Layer 3 of a small transformer language model trained on English Wikipedia (14 layers, counted from 0, width 128). Numbers have three digits each and are written without spaces.
A neuron adds its activation times its output weights to the MLP's output. To switch it off is to set its activation to zero at one token and run the rest of the model.
A neuron's activation on a vector x is SiLU(gate . x) times (in . x), where the dot is the dot product.

Input weights of the MLP neurons that the questions are about. A number n stands for (n - 500) times 0.0013.
n3 gate: 689536610403500593370424430573700427724604709473481580672696640425335603726543451340559483455425542596330808369392500548332658147719382674663186317422364643545500471554458491230532405541693535723374531808576304444705605487451522625679513026357396703379417513504371443559571526199100595349368473591279571778219420243457421358446530621517449532390602483491563449378569592491340567273211
n5 gate: 504500696460629769516724408474332533385587508416550513717606573571470736415267487725504525315432446692388471649462496441565801580313579568610166776721491430568449556419596782525439680483726479428741350628532387463413291559559537488732467509521541673430342147276639301414428771347478430750525522677315644457707719394630471378364504487524540500439424816530655524560311155693365449441541
n46 gate: 305515624344288630383604478496597589500289339456328186535584463558460777401504467350444345601504651425324600213511517707365522500374482287525204570642410436441463445504400626569459468640471507465675355432462747361694540518496617532672654459467421582319511435544380356478636560566564642564500388525481624219575671387437391464548486419645563418303566300305437675517347352351522263463567
n48 gate: 412465549390539491370431696341636550492366470431873646575552399560547527706633410530463581824650277486707651458583418692751531432394466565421263284646711471396664686522349534564810362500296492500706304580508117571394790706628755450355365574353630571584547301423354344474379675270641379529653610487601539460579594682396628680219458713528361394380294352540482533447579394443676722827640
n54 gate: 576460324561605763451537567485373379216253260297344528490686409426743507468538461471652605638621308327237392682651490373631384461356539468445622521552438382403490456334419517390221617540666517396446299611514638399318585614596538545565517536439646521510440510475507500420579542616405383611454460521605582526623496493672465525360503482618700485496245422500616422473659500189582399568261
n95 gate: 412315449539542789149476422470441367621775546728433579343400428381621587612308558492488459416612482563541520781546378323483786587488549329588440558548356399663481516433292716736496737337705451669437459464290638541467709430591383448416504399454419755347459675537562728130554436761500512456611462693513409593530525416704315674254305283500421678453265583577348555535351390327438655334663
n118 gate: 469627504275394588559374516850434426547590411612487669578544402556710707440333456339779480529219653444476257705488523400340369380540297225426688646383521598549328564598477583440488453309679528568672587488231806747678552632560551664307425790557531508317500484492488579565585293542463578633508385804463520413557532430566285721585394423553665360658476654706660488451395460704512557311450
n181 gate: 400555597287578575636449210514730522024680432594524801470315532740726495518595522527376363729460500369500535575523265741592230558416567532474514283605294526514437661382347354401505478240522773483614500798457524342487536729585758434664407395387619443434265297621774690263287461526362426531447381382587244495578298548409598621536513990390320574435630457546592573700395438632496436536177
n184 gate: 761614593483518500404300193335367456592373568365235563474559647456784316567548384468248624317518467636743575438641611562450418629575717527339449378217592535346245534345708306370495552658176562368541478312624162281782269715589539622297403391568447268422358394666419782427495308663564391631567550413445581560431478578457367437473821251716248403449411298316308393644640244486653636509466
n201 gate: 488388452629607469529484248491487669438331453386550394635687349546343549602803437844568433483737294518504285417628584328651250441487446432414509564533669599363374500509356737521657713636420517444491646405439514425666240111534562360467367517457380327484604438686563517410594751403257434360475613175694648552440572618512659563432608726152488483430745386583453820468467396844682474470386
n216 gate: 514404619563539504493434636608582452354404465318511591558412629434507515507598626373477421496468533455383668431599364705532454423683625380375609468571436336401370566635397620370410493594729397430339368832446357627362708591347667684659799414560486527589663610339399631635380582490590259446253654497450658417375434446486653490602404627427624396370277436540682416536517500471556397525453
n246 gate: 544704241643458581309617464734477194371692527340612842606459286500573452600685677711283626481509456544603286410306500446369356527482735459593168546314565625500381500551357428518665398406636339422593189496570392357325129186378416642201343468656357264460604339527532639607348642548542655735251617491430368519835536350834410669601558680616439481726545561514537535284465630672596361628776
n263 gate: 419432503421399576341415612466500587571474500513496640626433408579473651477416550721332582758613324417228633601328579470456466271424447453300479399558422510540630698169450637410497658438615353635656658529433432640605352606599403263564422591564314610497697520503553434500550626347449413565685537487324477510415394471468487557306461534629586643555576621394544436513464526578450412367468
n280 gate: 275451550587537692285587512553525453500578504348530404768460569607584605636581739757298390496340368660315664606617371623287606544480516617562571419547377492524519462622390571460628597645595461655610278379450238414681559720803562356512685284625621375628457260284380378602327617408475422547655475527423428418414268450651397512512512617458546816376209189644406458765531449577468541412707
n288 gate: 495297572310623374676227228200666347509536393797455644288449628179537466486401639272465546344435741314404300692589447537362368518340344481743495542338543949636116408891408682672591383442431477518514775378509430505701312440509455351746113505551604482446358345505486687538425689730457550446348557514519537586647648540370408505598454617333531405505727491505344664390166463722593707463687
n303 gate: 728429779579509641407665396411598441669908474369477356361391647349557670517513370329392243473565634632688479731628355586576748517384560474466396631356402598425707311615525402613639378612409654516234388623600570606714603444227610674739462673412466326568423808609470693496426403633402669483388638390890827183531517383597634739307457390393355611392478654536398629570597221341461540456500
n3 in: 756632607451531518728233724349394471597589278448523587504343456663400568751492409570500782610379606720325458628566549294398500422278487456575761962694513661658403520478451560574361588621509428516668539843318705746193594561410627555479560372299644534584603355530716453689439357632451643584354349496416582371527349609642543422735487316565554718563586591469941425557631440275357285435396
n5 in: 401488706414596708416634387560496626614511543543643684618575524345654607433625629406567643284371458475396646408492671391448592570403547382534488914569376397587467533484611488339540561622636281604552543661481420431504496551586466485685427396342473691264546504520535523325508633444452584591481656401516728681824563474492112383386488405685616279399805793613688507411332249508265524586654
n46 in: 409591630408549644338485532434247752425484500411387265390687355508537521297802480508369536525472586342304718540151246448471785282492392537488117529468450385644655584467569687306743583575219603492450404579415474318472335362476745536457635323655349441327628444443423408475537638419658441484400338425537516375591334508434616654524285553473713396534492407679388430416701452446423282236624
n48 in: 399606347280573454636477389689606516356551584616311644387661594405540361440659791609279295737364432418339500559480508468349581651717389291504375448341189539350385466670367504480595399450552480417529623422496444367516294081353570597404257378448320625368547504580272343370589313397717566605460549706345452369365664627477349576580453322572294377574456416521414745432687547410404690520619
n54 in: 511359571416391396399482267642661448679590716619726700340300575432427266585288511616463508586362606608753504417500675694398289599682295512578616407377433853652564395453646549527706522425439459627457618429573141519708317350553541534463511461461560223552386549677439511531581362548496504507664378414426504614555527456559454416481756341446317500361749526401414390569425678703492698381496
n95 in: 796402590761478400143653678504433318665410487583631483568386398535496615596441509417554470607583334675474705560677438491464757326440289575622310456513553479456472636496372487600428500315586534554416634445446706312539409487977717449513701575650236474572664466469448371496421839687200618631699603279340683469358504445479513740518526447422479518464565441742220842706721483682286831561567
n118 in: 294592647381447545795422569841659613424492513474551582492274478496513573496329621274381351438150276416428432780487623363385584625658248522437756570559663732876448467570668806513696693357748475602601453551574560639636637340595576635662538663374335433542381916314444585807631290389429483588436562391465336558372465462517273759426559421504426363580349595536597620398244555605448601517463
n181 in: 830245218400240842489231483158363587630429343522494511586411386269254160327382383869421385086706541753232571648590474119557500373346517690430465612430551369444764510573732773439908522483467364605449726467628638554276302661904722310382484483887467592392643500706695341664517976718437333322445585424704923529375556693452417405814342213416707289725544383471460665453614209228316664600740
n184 in: 263467538417757524671587848406458343209464472311638209478796208491370471214215325458745273317514427356446495437533605569637523344264518454246629500527881374589890409701469455657505746386454383688439536635553718518418760500413415518678432467333437599487195477380468618444593590513595406446514707608646472547580477327678724376115685519465478816595495637486674341609500609702629327440686
n201 in: 333806596680419569513559329342455685294362527518339597534371383592669626747598637349357587432526467791578522487370374395636689399395574211611569420607441612312266375625358591403500671610290747462451264366559528591474658575715629319457747576406448746745596461619522365478451667314550714539487523350567350609595624317543666729287665322121854699413579589536383508279599517792655630288432
n216 in: 542474455746881527525514565496563539507749515518187416373376574233559435631461631412361529567420384512597454543507483222452511351518529500588258533737615464729541407555721511380481599315381468493489403322378496596435356606424461365275507585485475507525460564664627482411581454378537733496641440521348449238429606454458370256401468529459583459308762580537526667355461209407464611551476
n246 in: 504640463538406385496697821564745745672569749841709323637433296373496374438611522540441779446624674285369647600572605496695563566679504585440486687629514535504537642397433365434299539697675461408545754331394781526470601699341418306398470541174530457715697356478637657442348379487618620590667790522446465586640584743436346403300426598253314736573575343609292203634336788491713662518534
n263 in: 404478325355511422465436665660732497442711482596576543576496674560521317649507578635618577727415444699479611622453429588478331680444616525565743739307536552392507614392540500744580569617665455349345482413679530756375486549546434679575462727461220465617409458511801570540543386530482335658521500428504355558608412551507444592343406382440470449621412826576507483557521549590656561447384
n280 in: 720630602598412448669398406559538472267597251438438703548409382574380474545468245168571516458578377362642504472433551135737374459504545076560393791504584577274450531567531654521470464274357698578483496492374837581439394554212408560655253592142532520568708573744450610466587488382483512424590618247698587589643657600377705380483557613480598470671529662334601634512484362366537513665520
n288 in: 376473468550527472276492474455428500564547460460590562569438644439615128571427346500647513545593252500626686587540550653631518443474020753624101580397324629473660779370655673222577380500426483304311386526652813491530421778298539693487539289518573552272809357500513209442451543770382183440579694547491646233356372560717627504629617754471504324491456492582491441425530700500597504544187
n303 in: 569613375697263526515351223567396628234451515424288566156556412901653409368647581571404750650875645451525480545033341389806619460705635327520442459549490272223227433675620525819312289662570599337696405183398446277236375505465421401568460603459465401520485346348814684660888205481916549436636246347572571812541404715412274232383207648467558635479520621224510418543569470469465367495442

Output weights of the MLP neurons that the questions are about. A number n stands for (n - 500) times 0.00058.
n3: 351366492456475354545471370509393464537580507394535599487523385492228782526494595479567459591364340710535723440386560465539581311500628481588402395466291483484773514609493603397634523350516449429532407448566521431556557453452559566434616402551249614404422639257625419409450673414453558695691316341591465671472437406447678419369449589600625698581292406464352407351510423529477581425375
n5: 445509547465572419391548555438567435494503551700570576494574287372477459469439617381549423342286592481385453523574453583651667581541497826370312434438632690531434421609593573463644364524314414389477472488335343406537639374575410363578434552564285327712487412656551359429469484543459484559506494434632425500467559444335568257437260342422542663506468575571525575393448685443248413460415
n46: 355559158361411518441565546636578455398413536580500596685449378306459452421639529424465467456510541486470529510614445463529240413548588668409734549509519478382484486423462331596268423422290383527635445390512401503829637574466474327340487607273590412461376288623464655600445483649468417372417661655419549507446535405357334428435500577463491413431417732547516550452439584327613504649438
n48: 566500052531422408292584602460482350367500602273369433455616406510712590444511503536544537433383568531503470497668651577630463451615577622474325572582488400416424605473407523533517551343457589500367509691378399565401600500477368623551518342398404406470413447382518595449467453539554556560509429283621445570707518415423542545497493461700407604471438642667398585564427240623643396405500
n54: 413593863473438647575452713464416450567524396451411582558485391412609568485381593382541418441521526587419571384601408430386506514263580419489678523544529389503469366450591544485341591606537390360570373755391686598611700594334612529371426514446535539530595559547539544673494488475310506370382536521506460326465509587464321560635208541522611449428403373532479448427484520567414474471439
n95: 691483418669409397506648463488532588393523611726639576633610591481490454632267520450503581352369635503558582462549208422429485563305451547537306465223667543370620486425615458598412555421324494460405664478673479436675493518509429389510484452630295309485531473472400278463796432545497581454493380438621374510492461713423598528673651519401557396497692579472474415503569326482470413596653
n118: 525305642411362385687487553383379483296638610344467375653524473461601421480597534303437511460500524422384421606342552428547329600612304231438521375571436659705453688449493529579513377487467392346526596524402314407531493357709432592315645500451332701775537421562360402721583511481704351709531481445471774570443562641536483452336485353589546553527415493297411572415601680711576534392661
n181: 527392115443520631500438421383425581316676298496525278348407266155388479475304443670641276698382702419702427536724689329668299529488395692601308504444529340758401437504423258432685445570475634405358650538443242319343371136607631576623453291243598526647491152160760466351444429468753518479555536449567471664247704370448436505691706593362508442799575562670479633564330521569367410546534
n184: 796292441437565603484409636519500426586561437549474679513437572650585227450658612592364649514711593433287449486605419436420465673566456471471610623421424494470369390345332374588348533568600461308649608606264730615530340574601523466581635587628598551496586429529411590548459429588347385446278408605593442661496715511404537605589233624777477425536292380496483532323461408573595530613504
n201: 585435517630500500487467623554470656629238500482707316433671428481740452647669424630413409349580694571493353630285234571570535553576348337561524366497390394483533303425561438585617456329454276604562616566616500380685606266520486524534415560524581401372511397486386497455578511220425448493453500442479604617516585536673527369383575652609405526517668614737466688634229533383387666583515
n216: 584634728268392514511381429318399460373500631497542532477423526454460633534373508526526461518515506332479616402590552382602495567508500266555521481378324600437528442586555435399503663570608514317494367607557507363354483509522638534540725399468304526590546524319383506475364388578303387457434516624482450550699471464661546555611525586698508378486548491542385440713400458550363577509454
n246: 758382564436510412374503627513503480588630570652639508202263665301529599591452454575437630533847537482500421540529610428567597421564500485574542635436524485534599554548707540377415327536533569570224736470442386518500541623252697670575493509357514386580405493522573574403359643541548486626718548298587296476354456536413490551639680375301309639517620361430395471533694351467428378621597
n263: 556508535506302484642441613521396372621258569451427655431561531714438556481461455617485488586598470308600334652485562508450487565560532467455294594487428473522589397402461551438330489478333444508569531664545626581667492641532659313380458552517332418544443418351500503391506717471489517469427529430668616372467589379487430581398509600491306395467566526443411430623535478418472478547420
n280: 475441543688507556336384230497500569313500557561543443330664315551409476659494346444415486605338456557453462416474507493469506520510548590373729672351581545230497573500511728565632479520520480516593410581454735611418542538663750329298390599616689465623757532449447615464413594452389447459455390793293321322574497359477452456423814579428380370520468723392332626463608497522455580490233
n288: 544678328525547443490351307331397496478518565453384469361176480263530570375593374554542417440579687564630458575741553631552444708507385403630540700314580586336514296229504417412422591503591443513568507528213582536549603319228395595518518432504433468496609205455475590357411415458514413479493583479389284554550577474563437587611322542401354541531482625814440349421452281492347527237432
n303: 673686387620540547547525388737581672458523620492620670296407366449532571611514446480558627389231541448445575500420541486437504609615431974606412395369781614507565437680496620507673377576417690643484150441461756543336454520446571433605601257588365451763764280440546452730523182660519527414567359586508406432585769468617612508664570638644428648540523645410474445428335587387405517721474

Each question names a token from some text and the token that comes next. It shows the vector x that enters the MLP there. A number n stands for (n - 500) times 0.0075.

Then comes g, the gradient of the next token's log-probability with respect to the MLP's output, scaled to length 1. A neuron's effect is roughly proportional to its activation times (output weights . g). A number n stands for (n - 500) times 0.00078.

" special", then "ist"
x: 533486379488593376615460519448589618611409505720708695537584441639470635438511540413497340323544507421460586583323483446387520638450371495597706478637646456353699408682490499637235595288511713465276286554745288445542511536515366298347644408592502434301439382429405353414520416538605466492334362393643433468371694398445546514383477363525427766547328426541667469425566554440737528428602
g: 383599389510553389540490540710363554404709402755528440536555418315434442544486361401500418454512511513627674514497410250287300515379524510648595747471524603214554481576305470377327323448440741296373543609579631596426505555523600517478484493633513528434581586341445459537538486508416468445373373389225493638500441223455442772409458639573595565534459366316645307485386445561413522396534
Which neuron, switched off, raises the next token's probability most? n280

" ", then "197"
x: 339578401590448372498613340662535484515496443556664407557806632354471498499455401466554409505493478483599446430274552623487495514561537299529455515440384422524640645520604697492207358424393542459340722474575438466251440598535454239417684530650657633485374412418530287614400374653512665570541473453463582369348743536416422363324621390415566511541373545479586704500604588363655372518498
g: 424633398541464483398670429452556566589609395523886573672509330410319472527635611540356556567351444530556499536533676619492557209512286535458519663379399417159453329439615336666626564570395478432503474486409362441346490548661437428294558627514463317556545527577388519511609457573295407547555544466519272401481561749323581719529505463621272664517337619492575542503515607479451528515424
Which neuron, switched off, raises the next token's probability most? n46

"ô", then " Santos"
x: 473462606557404403690405486504295548377360652517821431638422385385697525533470510311508629583334375409575443286176523567398808598406458535477615588403340699319569497397515421579386441382432592399393473544491472527446382512468490371334588463665395389400466599462501385445491402617503270625521251440685641553631585411495520473523556464291406678834614722387723551465558533509564500555282
g: 367585496387554581490458543538596480352458537426681462741377311482611433477544750420463429534453426699579410432379533700310421445436405533495561509528618566455406622433530759545427481510399522522331588355527493332728451720600512713286505542506349534344704550670528446514512549572374683462627548566338519418469298645319390384542362582354669423513368542562606477453590689107409598494530
Which neuron, switched off, raises the next token's probability most? n216

" pr", then "ayer"
x: 693539308480520278557400533609343510639642469585589682594522484366275485553552473500430665440611455444533595325196339356233377656381458535641724617300610534371490536414461681623281460591544833467432401594520345550503531407537425411364785506594559532467413450214397347486424541268645602588552569444457489439183601468357619468532512465413546598781518457431707619397408689365463583442454
g: 196606476584451445317528576403426826544546512669530381486478431495332559548562471470655533599491578533513467404568536540762515540549595389459458552476511497624659410659554540531544425414283505529622650677727410682456601374666478434502189503523421357484313382300707514326500475596390519445364625450608451562369532478688439461371456373675676525658614159406396447396481468452548511608359
Which neuron, switched off, lowers the next token's probability most? n3

" ", then "5"
x: 314696417698410375505618389575463710448457341497584332517725655464423430441460257478475500464481487440538429460189670587523421457597584369473627476492445396446558649542637531520280404378342473457332609496570401480239388592571466178441715514579635599494365361482522348521491214532566758523543477436498554450455646480404492465264553355374498625545329588402482683495559490327672349636518
g: 438534645231345497488490625475647591529256488600429414563334543542565685704580547323652611348556554555564521348436627272392549349381433523535389299566334528728594479325525544506433433466635649515590624299380439445626439635682552248303524707561296500391431317493605534456499622549461540697505496325471513479442550756477431410524635385526470481491508621566302389605678389531579452643475
Which neuron, switched off, lowers the next token's probability most? n303

" to", then " be"
x: 539665396616417339488561435571409386484490355360517442587541621594272288374438549474483508454466108381477555307492711507633488394610459345410531469517598519472529521571581452570305500440656480352359700493398295493542380422497247564603521326659417468419388359767473267493490516570655345490602524260736607380364523421489514223400339353443540666582506536525537659370621360411601279366524
g: 362444530591204548475524365584407520488522416429793407418465480575454401593509301686525454664593485505626418527644685430497445524413366551466503333633270562761586485554503575535731549603396466364425563631594485419511629380636544362533629374364577346533551393411387438462453713685588754465419621494526591486498492468261531571410393262490211464217372526393508643497565403627558374428461
Which neuron, switched off, raises the next token's probability most? n184

" (", then "NH"
x: 316529345562471342432644278629643534602495338688643332564534639469583389423531442320482545335454363420321525477214541513504439426434537407526572587536324470439698521460615628590265220476528413520564485556624257417499567399623498448413688416627495535380393455533493390514286528431618459478657555503429559435115603490376429382300595359516458453605544382486608640553502631339608262605609
g: 535341460313552453509396566320623622331492450509493609589325392555643440373526446642508491447645515353512425394434736501696348261389671634623379364498572494688674699348282320523606185375461383385474503573707621503529576530503260492403394415311627386422552545565495578564582453281583614444379367521542571495630359446619276464377474262401550370441436391588416534477461484446452537511536
Which neuron, switched off, lowers the next token's probability most? n280

" (", then "to"
x: 362670378591398284358641309627619514579468337601585289615478590477555450471583459355458616411402336367340596491142613480464514282302455369488583612639277483472658458422554634628203279491565436549501475553572354385557530419625489400481574397651440570343418489620423509531296478379594437463591546505435518460133607507364457506254542446598480485682569421511600601475571679320582272524668
g: 502628511558711253447515456288317438473698496660656580366589635555319479557563329488691546340469414771190716524480518524600513629499385449411485579542673412548624455704573416483729449456455469493506486606532451346635300584487326639480380429571319552427520410475520368641704564510467299446571622531410525517438676509560534590540688668400654451428578559399535462403284546531500504705680
Which neuron, switched off, raises the next token's probability most? n46

" the", then " incident"
x: 611504531728403369472674474373397572407539178438538609552514633488382507549437491376456498376597384360542516495364757625451594512443471264560604604367393323436586621600668398577264448549621623455405555456620186500417510415510541448274640531599614392454361615517505375283394433392585511485406509492544547411243567515514522460374423299412535600611386549537518652341417496557565339361501
g: 411411582391636451401421476436590537539522423512501484641483459694466689672448577520414346521532645350367579479314633578460577691360542378497338365698590243482430424525378386373560453235562729471597625441373285462628499290521647659358581650504318462568537380495511304496591249535538382684511592380526535474381636788693544598465532561262593512551487422435401503374585580308445493429575
Which neuron, switched off, lowers the next token's probability most? n118

"oot", then "ing"
x: 462616942617539242491596225480674677500515617544634353495545320497400426559546353460610523293516384373600385284152656668358661495337394544602662547625543651383574406622534514559358480272483419530408536580465557515451466469584454406320689561606463483347538538659404376440484640446692353468425433531526532321544662551523492389358452620511690447519417478357660372363637515365417536485489
g: 368576547180652724315517436635374494381444633426365430512697440397436475419587563441557538481658567539469491390340582508436386541529339432661557483411431369634567508495584549288370368367370265410607225525563547473405294531651352448504503311476652496583449366425529652564643559553434455688180334437366437440457582429385419552712373410579580546377569499730440398383467554492525720474398
Which neuron, switched off, lowers the next token's probability most? n46

"On", then " April"
x: 612319546625553306595511291504654580548536273319616358569555533288480457441304333394400651416596258484533742443335586657591388503354485430420596483549551582736477507666467524564421500374591521599487626436538434327548568451497394599420582281589546547286350475578577372269311676648522532422583431285514637341361663455550365481554469483275558725719506546498733564538589497426724490546429
g: 411370300582455525470545620466503466536549421669619509523481409661628391365414503571763565500573585493400421508544571404308495472454396600654530506598589611570420520498396545441371483566623747417607633340487434560428506555367368598539372437646425805645576547643562507533588283714401447288529490263520690626513342590208534832423507529481478299634325566421491285579390505454504702407555
Which neuron, switched off, lowers the next token's probability most? n201

"to", then " Din"
x: 291487660650457307382393440469592446555632398543681567674419592353435341469471486523422606297356319359562586518424587557526706348619463399525494361485613631500488416508688403542514567367597539595183671384801477567441363416470479497453567334628504475380466359698452478455321455483586402427540359363497663213251642469505455542435290572576519619522654654515576545322397546283613431278475
g: 415462467403495456535630646361450510507328544381585381362446501454562521394546646401703539618652588518498596567607491553272431655513646295547431679519412608309319243486555467429449505420597333590589596564200575529428568591466463483492475551630294570432646545414516346330414626491370533371418507599547541604602269642635544714630229593210652754377462564651569576522444465596550360589479
Which neuron, switched off, lowers the next token's probability most? n288

" |", then " L"
x: 479538517419540385338481529535527434487396404554680516694611561521666418616473511405476744509467371319477577505118622485536442349340586231477603474422378526408441621503557558550097529377636441527348478562556247319470453427402437660327563552644557344388409518627379380450341436522550625480538448554468449393367639480562394489502527278453507543617406617627518419455532504355363378451459
g: 405360434661328453646513451608497556545411343496483442498641291639729467294433560363590498472442489533553459317453465508466679499651661617594503586610480556297538238594456535609570422448327521492534484509248439401482560558573496614485818709708312603456532418559403446682566427466413465515527396602517510791325404513342498709389317533533556427304434557636542455395402584812502592468377
Which neuron, switched off, lowers the next token's probability most? n246

"from", then " Sheriff"
x: 513573440570397337564506418557449383598591416414679541751538566289400333389370344484467793449415315617466576445263583565593561393563513329396512510705480642501366436585618574630414537388641590584422583329568431469555347409493305504418661495609418383238354398587403330341313535493424430384464492488481627388401685485552351581383330499422525799625643533608465468358515632447596481280507
g: 417537462518713305527474561345450494433519514553424374416504543466627324159398399543629599602438585738525374563712449613423599744502589348536539392493640394425609354639494396574536594485647346441244558557413542324500588575298513581590341478564493519506680560257512417386496616569595389452484467374476646430683422583670631284588397418263521360356351453528393472551376345583578328644571
Which neuron, switched off, lowers the next token's probability most? n288

"of", then "u"
x: 291578928632497312569747369390541735436495531489771400649470502342454376457335698386576439510428471497391531346245436544509636429407503427510577522544504462558518639549430385668353463346399500411480896507467629472594523483536433431488480448652383378454422523400445299332502559494517311491388454349468696460512662538454494508284506490199501731558463643404624351434554642442585602520321
g: 405311533444324439451464531388344339518610650566501598496572383423625365326503470284652523435655201576585372288560641292623275471528616626369396514530621408415570613558309431780402530543401370388564634382488566613593600527403836628394386478404320702571478502658389443428538496383392550497376388440425483543401482479574389361598610534496671645366595485371501558308448396571463552600500
Which neuron, switched off, raises the next token's probability most? n201

" not", then " file"
x: 556796435559452276613393655500450516452411467535653622656522559446376488546665459530505614428676505554416394331384591763666459422465397486517439288481509493423664481695518419624462494555555403428439599476589324593573361530484253590625634362513501516319558370622360343486578386459555535429600637177699541289180764511592521436216555377426532469698727502543669508276582532446616444414574
g: 519646410282520510445508658537609540545604568676293515773353463353488726350515570318439323385516437413497479455488515859511484610352474392607658671504445554463402477444657446504457305321632377526516423468412552389526468452436604545471432589553431555507560487354651561613385388334721441563565452437554626575537622417712695526373621545330750584718306535479414293566449419442624568555290
Which neuron, switched off, raises the next token's probability most? n3

")", then " |\n"
x: 255504607545445414411542430598508415560539462527667550472612532516337403495379584338446499424455408337292655363147535594548553665373461316513495393605475512440660686416573482446230396384554515427347466449423270588456512432453413466576571438739565419256339522679370393543308351484457384467583374566442556416296501589461499411370692453312665475499456633450609523572686773393364368466425
g: 625432580525587533529523596550555385400601686580496448280420594519551484496446460382463725396444604257575425503343504646740478368441358489652460399574508548243546684431530487587625442439451341636317555481518564514351596504416651454283700609619512712673832438566727619388482419480385570527334553536514748542354618528566606464718506464314611458717397501738401401499506469477476563566561
Which neuron, switched off, lowers the next token's probability most? n3

" Comm", then "anding"
x: 495477378772347302667571518479410321598419405492516652671531341379575564615687598408550315353611330474522643663287458590261623626418429449659521530566604364199550494412586522509356345292518512395297630608551578484532654303580424518375783339526537448545440571398558426335516406581631390430551558495378420410288640434325497597522451381475520592598471773414449623578527655336742659481433
g: 287513620244622706385698546472561343385279364566386598482574553407463558548454620433622511350499460485407348464484568396599550571442467540579398329603537326501633548417492550514565340579441483444461549422639550370533359503666304391358502352604721484438481455665406552611266589574526812482465784406371473538734429440669530597469244429426576601395556416649492721482502393691565541377611
Which neuron, switched off, raises the next token's probability most? n95

" and", then " younger"
x: 517498544716439225472526605418410545452514406405542319629562605349314417382377470283446362350419267607497574419291557479480589509678497373409660349575481606497643564450620521674305509519591469551503422507622205469574376471481468473464531504565529571247375362678509413377341533497524378620367557615487520322212470432388388393534608161311601455607611486642467440484520369326599397554576
g: 609629507833576656594507655426244375631539492588344512524439505369341494538466312448568459549482415450637317363562564530399693511610510530399504470427363313461537520418560474385433696451512534268625500536443658569532461367306342582456369613617385662600576325691559504298376440347513788520518537587630501640531744586492461415427543432572530541286565609477725643538464326551407514267594
Which neuron, switched off, lowers the next token's probability most? n184

"while", then " Soviet"
x: 581614742790419317515418351456719504469483383563583490639630672473389441491370421383524663411572372524556540482439340544473715442393534360358479432601440474464642469570392518609272432635471667502692757444631445504542316579331393513349680622699570399460443524589381518431322602495560261595442511262591660480123629509451422336475493516388604704587534650555419562274682644392659647563475
g: 491320510340370512563466550535499350568272431297468292413291474476419536628479406522743538497669695472723455514373325434494537241599477500570486617278554471613478538562560307259471533612650535483516571437641452466552438335417279515622547542628709494614349595488539517528456539587499573640567619582482457650467700553395684514632552490645362638325387597698449624770529406508556558297653
Which neuron, switched off, lowers the next token's probability most? n201

" G", then "anga"
x: 549422506455356303573612319527461423383397433592655492518655324138508445370581483337592503363449550369468573181069604522435501676467591598603440428527407552441359758446414352558336513446513536389279373557359324584562593391546446311518515495552409372485417586366598352553333422364493424423468419609577487342486548467583578493426519334387469611715336573455608482460551537419674474532471
g: 425250593464528391372693638427375804527483499456550449366421538497452271462373711593557717368400371577741444425521443309561584345506479387541409727416570300413454461474334454541578512292556638631476500367634478619558597639568354500628144639389410354620433625420627337437772422533531297599423540539502573420467483612556538520460466590602486502591437343575441637495573610477382486444610
Which neuron, switched off, lowers the next token's probability most? n216

" Naval", then " Higher"
x: 377452444742568274368681483569562569674460371531713595615484553722641519430389585355683522367474227340520438564230495495288600606372344539550640568653661281563602362433707587696387461329406537524464505497659453468530452383508496420264636441562722503300458607509583356351460476687556458514425506396623599438427557433457519409432420616352415654764532452471407707575533552374642515327367
g: 622493677609121509556657536429512452534378334599476585401590606495412413535539582338593431512538322435435527762455417627640365378562562482261366509443514514612426624475544457531569592528744427401544544461679486555646497606454150462548439585451381638281631404533669402313361482500629592496599337472348400455614319633556633468357542590300747525527541538560669401298552426507463434510623
Which neuron, switched off, lowers the next token's probability most? n95

"|", then " —"
x: 630302527557471394296413421546526460540528239568631472552531649443474328598452405440590578404452347472479497460276728405622566343306559258486661468443471596446483650576592458520209497389385496625314578574669369476543649445499446540408616495637463437280257638706386336356318561403586664556567516449493453353366609374537482448504381344318618479586477451635450614442481522406566351530513
g: 363516633430355627363458602467590531447430472643479511612692495683365522703529415609356622407522622509388592474491462499559615554341663566368616452515625465389540597493383632491335509323246521732582642553724526579576435630613460494623505361616327410524447459383298295702455423669390593345495487432465560380432574678565426399455741713572448330547457635553569744643627593448291488573693
Which neuron, switched off, lowers the next token's probability most? n95

"|", then " No"
x: 380456462601427403279477387525470558524417323550637572586500569485398315666504456429611568427408332445431499393219680482696561311327550289466640517569482529523557713533618502548207540446489568650283613544778408470590613392542368563376598453638515514240260581627424301350278508462578602551571417476454461343372640398524517504450433352335625407546451499591387592424499490442525357464588
g: 466709365527431498521488593600309652534631621477458331602446457461388515606487488282286434662504225489502433522436557525620497465527508550368604421330373423491678361517523502508567567489531484378531584673581544770459491403620475614845362648811454414404495310273603548547478628544514476341603672477440573659576543521492637304653395644515498593305410526435403583479331384394690375692489
Which neuron, switched off, lowers the next token's probability most? n303

"ents", then "p"
x: 539549747455615248385429494524664450431531403445563609736503548459558431538446378353535664260401265299606475411263502516529589696326518465264510396646449545428274417427515568706501470527602507443537525557397478511684543569579416406238610642569539407439387421508520159432383381499370620332494434479523618385516712445570451433486432674509542692732435644446753310325480532357501444310504
g: 336583826565469375517753517538364431544424554367681313554456557486617466552408619435635311435332449595533523399571467482573310638439691629527517578422501615379539365435436504363601492557320605631494626455407487273573692624445507443519546427486320498641481446323503480387517509493518344518768422555476508509670516628456839397523491548494490585394586585275634555449363614844520596393307
Which neuron, switched off, lowers the next token's probability most? n5

" |", then " DF"
x: 595511497542454381394444469468537396414410401549646490688594572469499398577382423376493715490425417381473503451169655430623423439334577219566690518432457602464465551569527494610051516361552476570326532568559257393488459505400458610312556580595619358417395523644468410496346431512556728462522418535455512331459656472543405423447474198431503567561461701667467431524533557363422383420448
g: 373784464314424435350610480613468749492475416538530564789542467503313649733465444724467472500566565344459499350444362485437454372396331536563443532610442375491631678483572518641476833517659602586366376353517574530587373445318410317317461532697500524371486342373551522493414523505552424432666399384493518540582684473558541437420635587559402128620478470432444456554563502636635474367623
Which neuron, switched off, lowers the next token's probability most? n118

" |", then " UKR"
x: 487535505409529380337486530517533420499392422571678521686598551516654423601458519402479782499475354336477578507105607484528458333322571229479594490440378552403439617510542557562103511371637443519346473557531264344484455419407440661339556567646553345364401523634391378443334426505539626473546430570463451389362647487559392505502509282439510547612416620632528413437539501349369388439456
g: 573540572497380452397535721458528588235533626468578493611429500257383429528454439709487546674614473437588531648552540406629444325360368394469548324415545562638415458539701498547269666348649558523516338350713507471337393607413718473464225357497584441484435502502595658406446494609519398579504624514515607266616457290564396301553653541353515442644382435570467504649704408218591427447612
Which neuron, switched off, lowers the next token's probability most? n118